Layer 6 of a small transformer language model trained on English Wikipedia (12 layers, counted from 0, width 64).
Take only the direct path to the model's output, skipping the later layers: a vector added to the residual stream pushes a token's score in proportion to its dot product with that token's output vector.

Output vectors of the tokens that the questions are about. A number n stands for n times 0.019.
"par": 27 -11 -9 18 -10 -63 -37 -17 -27 22 -13 21 -50 -17 16 -66 -4 17 29 -27 11 3 1 13 -21 4 -18 -10 33 57 16 -11 -8 -10 24 12 14 53 9 10 5 42 62 41 -18 19 -45 -13 -14 20 -13 2 -21 15 -5 14 48 -12 12 29 -40 19 -38 -12
"ip": -59 21 23 -9 -10 49 2 -40 -38 -12 -4 25 1 2 -35 19 41 18 -9 -31 -26 6 15 -28 -31 -45 21 18 -5 1 -2 -5 -27 -35 0 22 15 -6 5 5 30 31 36 -37 20 56 -35 -20 12 -3 -2 -31 13 49 -10 32 -12 24 5 4 2 -27 -16 50
"8": -9 -25 -30 -8 -17 26 21 -28 17 10 -12 9 -15 10 3 -36 -25 21 5 -33 2 -21 11 -2 -6 -25 -1 4 6 -30 1 -40 9 6 -1 18 -27 -24 -18 -2 -2 -22 -26 -8 -19 -36 29 -17 15 32 20 -17 3 25 12 25 1 -1 19 22 5 -13 -24 -2
"ish": -53 10 20 -27 -8 19 -67 28 3 -27 -1 -24 37 14 21 24 -6 -25 -21 -6 -12 -1 -3 -16 -12 2 -34 58 -12 -17 7 -1 -32 41 -24 5 60 8 2 -8 36 65 -2 -10 -1 -21 1 7 -13 9 24 -15 -27 -40 27 19 -15 23 8 39 1 -7 -22 27
"as ": -4 3 7 -31 7 -4 -11 39 -33 42 -1 -40 -13 4 -20 21 -12 -15 35 31 -33 6 23 2 -1 -11 -19 -8 20 21 -20 -12 -44 13 27 8 -1 -8 -11 -13 -1 -8 -28 -38 -21 50 3 -32 -38 18 -31 8 15 -14 -40 -22 -17 -13 37 28 13 -29 -42 -32
"of ": 21 37 -5 -25 69 -38 -32 -23 19 31 -13 -66 -30 15 -9 18 10 -42 18 -3 1 -27 9 5 27 6 -24 18 -24 44 -15 -33 -30 -2 -2 14 -15 -39 38 96 -3 50 28 -9 -29 -64 -13 -31 -24 -27 -30 15 -31 -14 -3 22 34 -18 32 -36 -33 35 18 -10
"ser": 2 -7 -5 33 13 -18 -31 65 5 -32 -5 -7 -6 7 -16 11 22 33 42 8 -28 -17 -5 10 -31 14 -11 -3 -2 14 -67 -26 -35 34 -17 14 19 27 25 -13 3 34 35 12 -43 29 -27 -36 16 50 -45 -7 -28 52 54 22 12 -1 -11 5 -13 11 -6 -2
"age ": 29 -8 -12 -1 3 -47 -6 -20 -14 -26 -19 10 -10 7 -20 -11 -3 17 -4 42 10 -50 15 -24 42 -31 -34 34 26 -7 -33 6 -26 -4 4 76 5 25 59 2 16 -40 13 -64 -9 31 -49 29 -6 -26 3 -7 5 -6 16 -16 -16 28 -22 24 0 2 -42 -16
"and": 8 11 34 15 10 -8 1 -9 28 14 3 -39 -26 6 23 15 4 21 24 20 12 -12 6 -23 -8 -19 11 53 -15 36 -4 1 0 -14 34 -20 14 -29 -22 6 18 49 -28 -37 -4 20 -18 10 -39 -10 29 8 -31 -31 -24 -4 3 12 12 15 -14 -38 -11 -28
"M": -32 5 3 -7 11 -24 -5 -15 11 -13 1 3 -9 8 -7 -17 -29 7 29 6 -17 52 11 -35 3 19 -9 -33 -2 -25 22 -19 4 11 25 -13 28 10 8 13 -8 -11 2 -10 13 -24 21 12 33 -19 -4 12 -39 -20 -4 -23 24 -26 -1 3 4 22 20 -3
"the": 25 17 5 -11 -52 23 9 29 -1 7 -17 -29 42 -34 -27 -3 -6 -8 22 -38 12 40 -31 -44 -26 -17 -22 25 -14 24 9 -23 -24 -13 -19 -31 23 -15 21 -1 7 -21 37 3 -12 -39 -48 30 -20 30 -43 20 -20 8 37 29 27 -10 -6 29 -30 27 -13 -20
"ent": -27 7 -23 -1 26 30 10 25 -5 -32 7 -18 23 21 -23 -49 37 46 -27 34 -35 16 -1 19 15 -10 32 3 17 42 4 -3 -6 29 2 32 35 -8 11 -6 15 39 -45 13 -43 7 -21 24 -22 32 -2 4 22 -18 -13 -7 44 -4 -5 -25 -26 -2 -2 0
"sp": 6 16 34 10 -16 -33 -32 21 -16 -5 -10 37 3 -29 5 -12 6 2 13 -5 -19 -4 2 18 -17 34 -29 44 8 39 -22 -28 -41 23 -5 23 -4 62 24 16 -2 59 28 -35 11 34 -11 -20 14 22 -47 -3 -18 42 36 14 22 15 -16 12 -23 -7 -12 -30
"ly ": -31 33 40 76 -50 -19 -59 3 -12 -6 -24 29 8 -20 7 -16 42 -21 1 21 27 -48 16 -2 16 38 -38 58 -19 -20 -12 2 -49 -65 15 18 48 44 -48 4 31 19 38 -1 -15 27 29 -22 -27 -9 -16 -15 31 12 -1 -15 -2 10 20 2 -3 -26 13 13
"ran": -14 38 -15 -4 -25 -52 -5 31 -7 -16 3 -37 30 79 16 -40 -49 46 22 53 40 -64 53 0 -35 10 -16 54 -5 7 13 -13 -3 -31 -19 -12 17 3 -2 12 12 48 33 44 2 -17 -20 -5 8 -1 9 1 -5 68 34 -20 0 -6 3 16 -36 -49 13 -3
"eg": 36 15 23 -18 -20 21 25 -2 33 -2 8 -9 23 -35 -7 -41 4 7 9 -42 11 3 2 -11 -6 -10 -20 -7 35 6 7 -17 -19 14 -27 56 69 -28 -7 21 15 -10 -12 -9 16 39 -69 -26 -16 -9 -1 -37 -47 7 6 24 0 49 4 48 -24 8 -37 17
"&": -46 47 -8 9 27 -52 -9 -31 -9 38 -5 11 -11 -8 24 4 -32 17 32 7 -57 -6 24 -17 5 5 10 -23 -25 35 -1 -36 -45 -52 -4 -2 8 21 9 -4 6 34 22 -1 -14 -36 10 12 6 -22 0 -12 -53 -21 -36 17 -11 23 41 -4 -17 -56 -24 -4
"ic ": -6 22 -1 -42 -30 33 -46 -1 -10 12 -10 -21 2 -15 27 15 -26 -5 13 43 5 14 -41 12 4 -35 -19 -7 1 20 -39 5 -47 -31 -76 10 48 25 1 -12 39 21 -1 -59 -11 16 13 -9 9 19 -3 -8 -15 -4 59 -1 2 -16 56 8 -2 17 -10 13

Output weights of attention head 1. The head adds the sum of these rows, row i times number i of z. A number n stands for n times 0.042.
o0: -61 21 -8 9 23 11 -23 31 -30 -19 14 1 19 33 -18 -36 -39 22 24 -22 -9 23 -1 10 47 -23 -21 24 -8 -13 23 1 -19 2 22 -22 18 -31 3 -21 -13 29 2 3 -57 0 14 -18 15 10 -6 27 -44 22 21 3 5 23 2 3 -31 0 15 45
o1: -1 -31 -38 -32 8 -15 -42 44 -8 9 45 3 -55 13 33 4 11 -26 -21 21 -26 7 19 2 6 14 10 -8 16 57 -6 -11 -9 -20 -21 27 23 -11 -14 7 -6 -8 -40 17 -24 -20 57 10 9 -8 -25 11 -13 9 -19 23 -31 11 17 -24 -26 36 -3 -9
o2: -14 33 22 -3 56 38 -16 -9 -11 15 -17 -27 6 -18 -25 -20 -57 -26 -39 14 -50 17 -8 3 -30 44 -31 -40 24 21 -9 36 9 40 1 -33 32 -32 31 -19 3 -8 13 27 27 -5 -32 -12 32 -5 0 11 -50 6 -19 -9 14 27 60 -26 26 13 11 25
o3: 8 -63 -2 -8 -38 -25 -29 12 51 -2 28 -4 -37 -9 28 -24 14 5 10 -26 -18 12 32 -6 -1 -27 1 30 -4 5 -29 -30 -32 2 17 -11 -16 -9 -59 16 32 -2 16 21 6 1 -34 17 33 6 10 20 4 -11 19 46 -28 10 12 -16 -36 -14 -27 28
o4: -2 68 -18 24 7 45 19 74 -7 43 29 22 61 -15 -22 17 -2 11 -31 -3 31 -13 16 -3 -35 -19 11 2 -14 -6 -29 -18 15 -16 22 22 2 43 6 38 3 29 58 31 -6 -25 14 5 -25 16 14 -27 -9 21 -6 -35 46 -4 -1 10 -32 -9 25 -13
o5: 9 19 3 -12 14 -2 -71 3 -36 -39 9 6 -20 48 70 4 -14 8 14 -2 3 -35 -30 68 14 18 -22 21 -19 26 29 13 -16 29 -30 -12 -41 16 -14 -20 -43 -15 -24 35 1 18 13 44 17 -56 15 49 3 38 22 20 30 15 8 63 -15 -10 -34 -7
o6: -12 2 -21 3 10 14 24 8 5 9 37 9 31 -3 15 -42 31 -2 -32 -8 30 20 -51 21 32 3 -10 4 2 38 21 7 -16 1 1 4 -22 -36 -13 -38 -19 17 -12 -6 20 21 3 3 37 2 -17 14 -50 -14 31 -27 -2 -14 53 -11 9 25 13 20
o7: 6 -45 5 2 26 -12 -1 -16 11 24 -9 -36 37 -14 9 -31 32 -36 -43 54 -16 -48 47 14 42 19 12 -18 12 3 11 -56 -28 8 35 22 -31 2 3 13 19 -20 12 32 -52 -23 34 -21 37 -14 -11 10 -15 4 -55 8 6 -10 22 -25 -34 66 14 17
o8: 12 -4 -21 -13 -51 -19 -41 -15 -37 -26 23 12 -14 15 -11 -5 -16 14 25 -10 66 22 13 -11 -6 26 5 2 -5 -20 53 -16 23 -18 7 -6 28 33 31 45 -34 -30 -47 39 15 2 -22 -43 -29 -3 -4 0 55 21 35 32 -4 38 -20 -31 19 9 36 -14
o9: -29 -29 -3 -26 -30 -20 20 4 24 33 43 12 -35 30 -43 -28 24 18 14 21 30 -5 5 24 -24 45 12 -17 -30 18 2 -11 18 32 -1 10 -46 -5 -4 36 28 65 -23 7 43 -7 -13 19 -19 -4 3 -34 -11 10 20 29 -15 -15 -5 25 -9 19 -31 -7
o10: 7 18 -39 -36 -15 4 2 -19 54 0 17 -10 -16 -13 10 3 18 -2 -5 38 -28 22 34 -16 6 -4 -1 -17 28 25 -10 -43 5 14 -18 21 -36 9 19 45 -62 -73 -26 -15 8 -1 -27 3 -30 -5 9 -24 -31 45 -28 -54 -21 -17 -47 0 52 -41 7 -19
o11: -33 14 -13 70 -26 59 8 -13 -38 -23 -35 -3 43 -9 48 -28 19 -4 1 -2 -26 35 49 -20 82 -15 29 0 -19 15 1 50 18 -10 1 13 -73 1 31 -7 -3 -24 49 -30 -11 -53 10 22 37 49 -17 -22 -23 -39 -26 14 -26 -46 -18 -42 4 5 22 30
o12: -9 -12 44 23 -2 7 5 8 25 -32 4 17 -3 17 25 3 -29 -49 4 18 -12 1 -6 -48 -4 1 -25 29 29 -11 -11 -25 10 12 27 -43 10 29 -29 -2 -16 6 10 -1 -50 -2 20 -3 -8 25 28 -33 43 16 28 3 -1 12 45 11 -22 1 -31 -14
o13: 0 21 -39 -12 -12 15 9 27 -18 11 73 -43 -9 -10 -29 2 -40 10 4 5 -10 -9 27 25 14 7 24 -6 -11 13 -23 39 -24 -3 20 -8 10 -37 -6 -17 -28 -10 -28 12 -40 9 -15 16 34 0 30 36 -20 -15 20 -12 -12 -14 22 -25 7 -15 -1 49
o14: -25 13 20 0 -17 21 -17 49 21 10 21 -6 49 -3 -19 -31 1 -48 31 19 -50 -1 -8 -15 5 20 -31 -9 -10 14 10 18 -18 -4 -5 13 -8 -5 12 -16 -19 11 -22 30 40 -14 19 14 -11 -2 -47 8 30 24 -1 -49 -27 -9 -28 3 -5 3 11 54
o15: 42 23 39 -22 -12 -21 6 -27 -7 16 22 8 -10 -9 1 44 5 15 44 16 -1 37 18 16 -31 -23 -17 7 6 -3 12 14 -45 -16 -11 21 -10 -28 10 -36 28 -14 12 17 46 2 48 0 0 34 18 13 21 24 -20 -17 18 -34 29 -4 18 -11 -15 10
o16: -12 11 -11 21 7 -18 -9 14 -11 -14 -60 60 -13 9 -6 6 6 2 -13 -15 7 -34 23 -20 19 -63 -15 13 16 -12 19 10 4 -31 -9 -16 23 -1 -3 -33 -14 -4 7 16 11 -2 5 -22 14 1 -11 50 42 16 -11 -15 -34 -18 22 -20 25 -4 -34 2
o17: -1 38 38 -33 -18 -15 3 22 -10 28 -57 -5 -8 -45 37 19 -19 -16 38 37 35 20 10 37 10 30 2 23 24 -17 -23 -27 5 4 4 10 35 33 44 30 17 2 25 13 -22 20 -56 -30 -19 48 -38 -17 29 18 -9 -33 -16 36 35 -1 -29 17 -39 -14
o18: 44 -5 -34 1 -1 -37 -7 -29 -38 -33 -15 23 -10 1 22 0 15 18 21 -14 -16 -43 -1 11 -7 -30 -17 -26 12 -54 -12 5 26 -11 -40 34 4 -24 9 0 15 9 43 7 -1 1 -1 19 23 -32 -29 -35 -17 31 4 -61 34 -2 -22 -57 13 17 -27 30
o19: -21 19 6 -16 36 -44 -1 -16 33 -17 56 12 24 -12 10 20 -35 31 -22 -22 28 35 -17 25 -53 9 -21 25 36 -36 -42 33 -16 94 -29 13 7 8 28 -56 27 -12 -1 -14 -6 2 -26 -16 17 -4 25 56 -21 -35 -5 -35 16 -32 24 23 -3 10 -1 38
o20: 11 43 6 1 -12 16 34 -13 18 -5 10 -25 2 17 24 -48 6 39 -22 8 2 33 15 9 37 2 -11 -2 7 30 4 -2 -33 16 40 12 11 6 -12 25 14 -18 -5 36 6 3 16 29 10 -6 1 -19 -11 -33 -20 -14 -23 32 -10 -4 34 22 -18 64
o21: 6 -8 10 -29 -27 66 -7 34 27 55 1 8 29 15 -33 -11 -14 -2 25 -29 14 31 39 34 1 -6 24 25 -35 -8 -8 2 12 30 6 -5 39 23 11 11 38 52 -16 -16 12 37 -14 -23 4 23 3 -17 5 -27 20 -9 8 2 -4 32 -15 -4 2 21
o22: -9 4 8 -1 -19 2 9 6 -22 23 -13 32 -47 -7 40 -25 4 0 -4 3 86 -27 8 -33 -30 9 -13 8 -38 -37 -36 -17 17 -40 -20 38 13 13 27 2 -7 34 -41 -21 16 33 -35 -12 -15 49 6 -37 51 3 -28 -19 -6 31 9 27 -18 -44 14 -15
o23: -9 -16 -6 -21 9 -24 -43 1 -23 16 -25 15 -4 -7 1 13 -23 -13 19 14 41 -31 -7 19 44 -19 -26 -36 -7 31 18 5 6 7 -18 11 -13 43 -19 24 -31 31 32 10 17 -34 26 28 3 -17 1 -28 -4 -54 -20 36 -47 13 14 -26 5 -46 -26 3
o24: 34 -8 7 -7 -45 -19 6 12 9 -38 6 -4 -8 -17 1 20 -24 8 -5 37 48 11 19 22 4 -15 -27 19 -39 -6 -13 3 44 23 -2 9 33 -26 -4 13 -52 31 -5 8 16 -43 -39 6 -29 -23 -6 -32 4 18 -26 -30 -9 -12 24 -31 39 -15 -25 -57
o25: -80 7 8 -33 42 -36 -10 -6 26 -11 42 -9 -34 -16 32 -19 -21 -1 2 -13 -44 31 4 -39 28 -13 -2 -16 7 6 26 -12 -17 13 72 35 -34 -8 32 -36 24 6 -6 -12 42 -8 34 32 33 -14 -28 9 -36 -37 -29 -37 46 -39 43 -9 43 37 -10 68
o26: -10 24 25 -24 30 -12 6 -36 -2 3 4 15 7 -8 38 1 -24 -39 3 2 10 -12 -23 -12 -18 -34 -70 55 33 8 -5 -18 -31 44 -15 0 18 -10 30 21 11 23 19 -4 13 54 -34 0 -18 27 48 0 -6 17 23 5 69 -13 -4 -3 -43 42 -22 56
o27: 6 20 -36 -1 19 3 9 30 37 -12 18 27 -4 -3 -18 -12 -6 7 -36 -7 27 -9 -3 -10 26 30 -34 -19 -20 12 24 -6 -27 20 -62 4 -27 11 39 20 42 -19 63 19 -35 -21 -23 30 -27 -5 -1 22 13 -11 -20 22 -5 -5 -11 2 4 -25 36 -17
o28: 30 21 -16 -3 2 -30 51 -4 -9 31 -7 15 -30 -5 31 -10 -20 14 17 -18 42 -8 -1 23 3 15 -5 60 -20 -14 -25 -15 -21 1 -32 33 -51 -31 32 -1 -22 -7 -11 46 11 14 16 -8 2 -14 39 67 -5 -8 -38 18 5 6 -27 11 5 13 -26 29
o29: 9 9 2 -47 -28 20 24 19 32 -7 24 41 -26 -27 -5 -24 3 -23 -18 -12 21 -1 -15 -28 34 11 48 10 6 1 58 -33 -17 -10 -12 -35 45 17 10 -18 -15 29 -26 -28 -3 -12 -12 42 2 14 41 -16 -9 18 -10 -21 35 -17 -21 14 -19 -18 20 41
o30: 29 -14 9 -8 -19 4 17 12 38 3 -15 -28 -25 7 -8 15 -55 -5 16 -34 -57 -7 0 19 41 -50 11 -5 57 -24 -5 -14 26 24 2 15 -11 13 20 -5 11 -10 7 -28 11 -10 41 -28 -17 -32 -13 -24 -3 2 -1 -16 15 17 -4 -1 18 -43 -72 50
o31: -21 -27 -38 -31 -17 53 25 9 -16 1 -42 -29 -12 -38 17 -28 10 20 -12 32 0 2 24 -10 -54 -34 33 -37 -5 53 15 -15 44 8 43 31 7 4 6 -1 3 -14 -2 36 31 -3 -36 -6 44 3 -25 -17 3 49 21 19 62 21 1 10 -25 -10 36 7

Each question shows a token from some text and the vector z that the head gathered there. A number n stands for n times 0.056.

"y": -10 2 9 -3 13 4 12 15 -23 -1 11 8 1 1 8 -3 -1 -6 3 1 -2 2 0 3 -4 18 -1 5 1 6 3 -7
Pushed up most: "&"

"d": 5 1 0 2 8 -1 3 -4 -4 -14 -4 11 13 -3 -4 10 7 1 -6 1 -15 -10 -19 -7 15 4 4 -7 5 6 -3 0
Which two tokens does it push up most, strongest first? "the", "M"

"i": -2 -2 10 -4 8 -10 4 -6 -11 11 0 -13 -4 -6 16 4 -11 19 -8 -10 -6 5 3 -12 12 -3 5 -4 -3 1 -2 5
Pushed up most: "eg"

"oun": 9 -12 -6 -6 16 -9 -4 -12 -6 -1 -5 0 8 -10 10 4 -4 8 -7 0 -2 5 -10 -13 5 2 15 -3 -5 12 13 -3
Which two tokens does it push up most, strongest first? "the", "ish"

"N": 5 -8 7 0 -2 5 1 -8 -9 5 -1 5 14 -12 -1 -4 0 2 -8 4 -5 7 2 0 6 -2 10 -1 -4 9 7 -5
Pushed down most: "of "

"ter": -6 -1 -1 -11 8 -5 2 -1 3 5 7 -6 -9 -6 -14 9 -5 8 7 -7 1 4 -6 -17 9 -7 2 -6 15 6 4 1
Pushed down most: "ish"

"al": 25 -13 -16 21 43 -34 15 15 -10 4 5 11 18 0 2 10 -3 16 -10 5 16 -14 -14 -28 -19 25 -17 19 -1 -20 2 -4
Pushed up most: "ent"

"ur": 4 -4 4 -4 4 7 17 -2 -14 -7 9 9 7 0 4 -8 4 -2 -5 -4 -7 -4 3 0 -5 4 4 -2 3 2 -2 -1
Pushed up most: "&"

"al ": 6 7 46 -9 -42 19 37 15 -34 1 16 43 -14 39 9 9 9 -35 5 12 15 -16 -39 3 -22 73 -3 0 9 23 19 -3
Which three tokens does it push up most, strongest first? "M", "&", "ent"

"rec": 7 -23 3 -2 -8 -18 2 -12 -16 6 6 0 4 -19 2 -7 -8 9 -13 -10 11 6 1 5 -8 -10 33 7 -12 10 15 -16
Which two tokens does it push up most, strongest first? "eg", "ish"

"e ": 35 15 0 -28 -21 20 23 31 -26 -16 0 41 -6 14 8 0 2 -59 -3 -11 16 -9 -59 6 -18 56 -19 -2 -5 8 4 -15
Which three tokens does it push up most, strongest first? "M", "&", "ent"

"o": 5 3 5 -6 3 8 11 2 -6 6 5 12 -1 1 4 -4 -3 -12 -5 -5 9 2 -18 -6 2 14 3 4 13 11 9 -3
Pushed down most: "ly "

"l": -1 1 6 -2 4 8 4 1 -6 -2 1 -6 9 -2 1 -1 1 3 1 1 -8 -1 1 1 0 -8 10 2 8 4 -1 -7
Pushed up most: "sp"

"t": -8 -3 6 -4 3 -2 1 -3 -11 -6 4 -6 6 -2 4 2 0 6 -3 3 -7 -1 0 1 -3 -3 6 0 8 -4 11 -14
Pushed up most: "as "

"P": 14 2 14 -3 -5 12 6 6 -5 -3 -3 8 -9 -3 -1 6 1 -2 20 9 11 7 -2 -3 -4 21 15 3 -5 6 -3 -9
Which two tokens does it push up most, strongest first? "M", "ish"

"u": -1 -1 11 -4 0 -1 1 -3 -7 -4 -6 -2 2 -2 -1 6 -5 9 0 5 -7 -2 -4 -5 -1 -11 9 -4 8 3 3 -11
Pushed up most: "ic "

"age ": 1 21 19 2 0 15 15 4 25 13 -6 -23 -1 2 -1 4 -4 41 -17 -5 -8 -3 11 12 0 -15 25 -3 21 -2 -19 13
Pushed up most: "par"

"ed ": -12 -11 1 -7 38 8 7 -5 14 28 -3 -17 5 4 1 -2 -34 20 -25 -21 -11 8 -1 5 17 -35 -3 -7 -4 12 7 16
Pushed up most: "ran"

"B": 5 2 -1 -2 18 3 6 -4 -6 -4 -5 4 12 -2 -1 5 -4 -3 -7 -1 -8 0 -8 -1 7 -1 7 -6 4 4 2 -4
Pushed down most: "age "

"s": 9 -7 11 -5 3 7 5 1 3 5 -2 -10 -2 1 6 5 -3 -1 2 9 -8 6 -20 -6 3 -4 12 -2 -1 7 4 0
Pushed up most: "ish"

"r": -7 2 10 -2 7 -4 1 6 -9 -6 0 -2 2 -6 -12 -5 -4 13 -13 -2 2 0 -3 11 1 2 2 9 8 5 9 -7
Which two tokens does it push up most, strongest first? "of ", "&"

"an": 35 -12 -37 26 18 -26 14 6 -13 -13 -6 5 41 -1 -9 -28 -6 20 -28 8 -17 1 6 -5 -1 11 -19 7 -1 -25 -17 -15
Pushed down most: "eg"

"of ": 0 -5 30 26 -38 28 50 -10 14 14 -22 -28 -1 24 0 3 -1 23 -29 26 1 -13 32 -19 -8 -11 9 11 44 8 -16 -12
Pushed up most: "eg"

"e": 2 -14 11 -3 -5 -1 3 -3 -5 -4 5 5 10 2 2 1 0 11 0 6 -1 1 3 -3 4 -13 7 -8 5 1 7 -4
Which two tokens does it push up most, strongest first? "eg", "ic "

"p": -9 -4 2 -2 4 2 4 1 -12 -6 10 4 2 -1 5 1 5 0 5 3 -3 -3 1 1 -4 4 7 1 6 0 5 -11
Pushed down most: "ran"

"M": -3 -4 6 -13 4 2 12 6 -6 -5 6 5 -1 -6 -8 11 -2 -2 11 -6 -8 -4 -19 -12 1 -2 4 -4 6 3 7 -3
Pushed up most: "of "

"el": 4 7 4 1 15 3 9 0 -5 -1 2 7 1 6 3 4 -1 -6 -7 -2 2 2 -13 -7 0 6 0 2 6 6 4 1
Which two tokens does it push up most, strongest first? "ent", "M"

"ac": 1 -7 0 0 6 -1 15 7 -9 9 9 25 1 -2 6 0 -3 -14 3 -11 7 5 -8 -8 0 9 -2 0 -6 3 -4 -1
Pushed up most: "ent"

"er ": 18 13 38 7 -12 8 30 11 -27 -13 22 34 -2 10 13 -3 7 -29 4 9 -8 -14 -30 9 -16 72 11 9 -10 -5 16 -4
Pushed up most: "M"

"h ": 56 -47 -12 -26 36 -26 -17 -8 29 -2 25 24 -56 -20 21 34 24 16 41 -21 17 21 -17 -31 9 30 17 6 -18 -41 3 35
Pushed up most: "ip"

"ap": -2 -6 1 -10 8 0 8 3 -2 5 6 15 -1 -6 -1 -4 0 -4 6 -11 5 2 -8 -7 5 2 0 1 -2 8 2 2
Pushed up most: "ent"

"s ": 21 -6 11 -27 16 -1 -4 -12 3 -11 3 -43 15 -9 9 -11 -14 11 -28 -14 -4 -4 -11 -16 -11 -24 21 11 -4 29 -8 20
Which two tokens does it push up most, strongest first? "the", "eg"

"2": -9 14 -7 6 -8 4 -3 4 -4 1 -2 -11 -3 6 -17 17 19 -14 18 -12 3 6 1 -1 -1 1 4 -18 13 8 31 9
Which two tokens does it push up most, strongest first? "8", "age "

"ain": -13 -2 10 1 13 -8 -4 1 4 12 10 -6 -2 -5 -2 1 0 10 7 -8 8 2 -1 1 9 -5 22 1 -2 1 12 8
Which two tokens does it push up most, strongest first? "eg", "par"

"that ": 1 -9 0 -2 13 7 -6 -8 9 18 -6 -26 0 -2 5 -1 -20 12 -20 3 -12 10 -10 -16 5 -18 10 -12 0 16 -4 17
Pushed down most: "&"

"ot": -2 -4 8 -1 8 4 -1 -1 1 2 4 -7 6 -1 5 5 1 5 5 -2 2 0 3 1 2 -2 20 -1 3 4 11 -1
Which two tokens does it push up most, strongest first? "eg", "sp"

"om": 0 -8 3 -5 7 -3 8 2 -5 4 6 15 -3 -8 1 3 -2 -6 7 -8 3 3 -9 -12 -1 -2 3 0 -4 5 1 0
Pushed down most: "as "

"ar": 4 -5 6 1 10 -5 7 3 -6 2 -6 5 1 -2 8 3 -3 -4 0 -2 3 5 -3 3 -1 3 11 0 -1 -3 1 -4
Pushed up most: "ish"

"ic": 1 -10 7 -16 15 -16 7 7 -13 -1 9 1 10 -6 4 -3 -7 13 -5 -6 -10 6 -6 -6 2 -10 5 -1 -5 -1 0 5
Pushed up most: "the"

"ed": 3 -7 5 -8 12 4 12 1 -7 3 -11 -1 -2 -1 -7 4 -7 -9 -11 -9 -7 4 -17 21 10 6 0 -5 -7 12 -11 -13
Pushed down most: "age "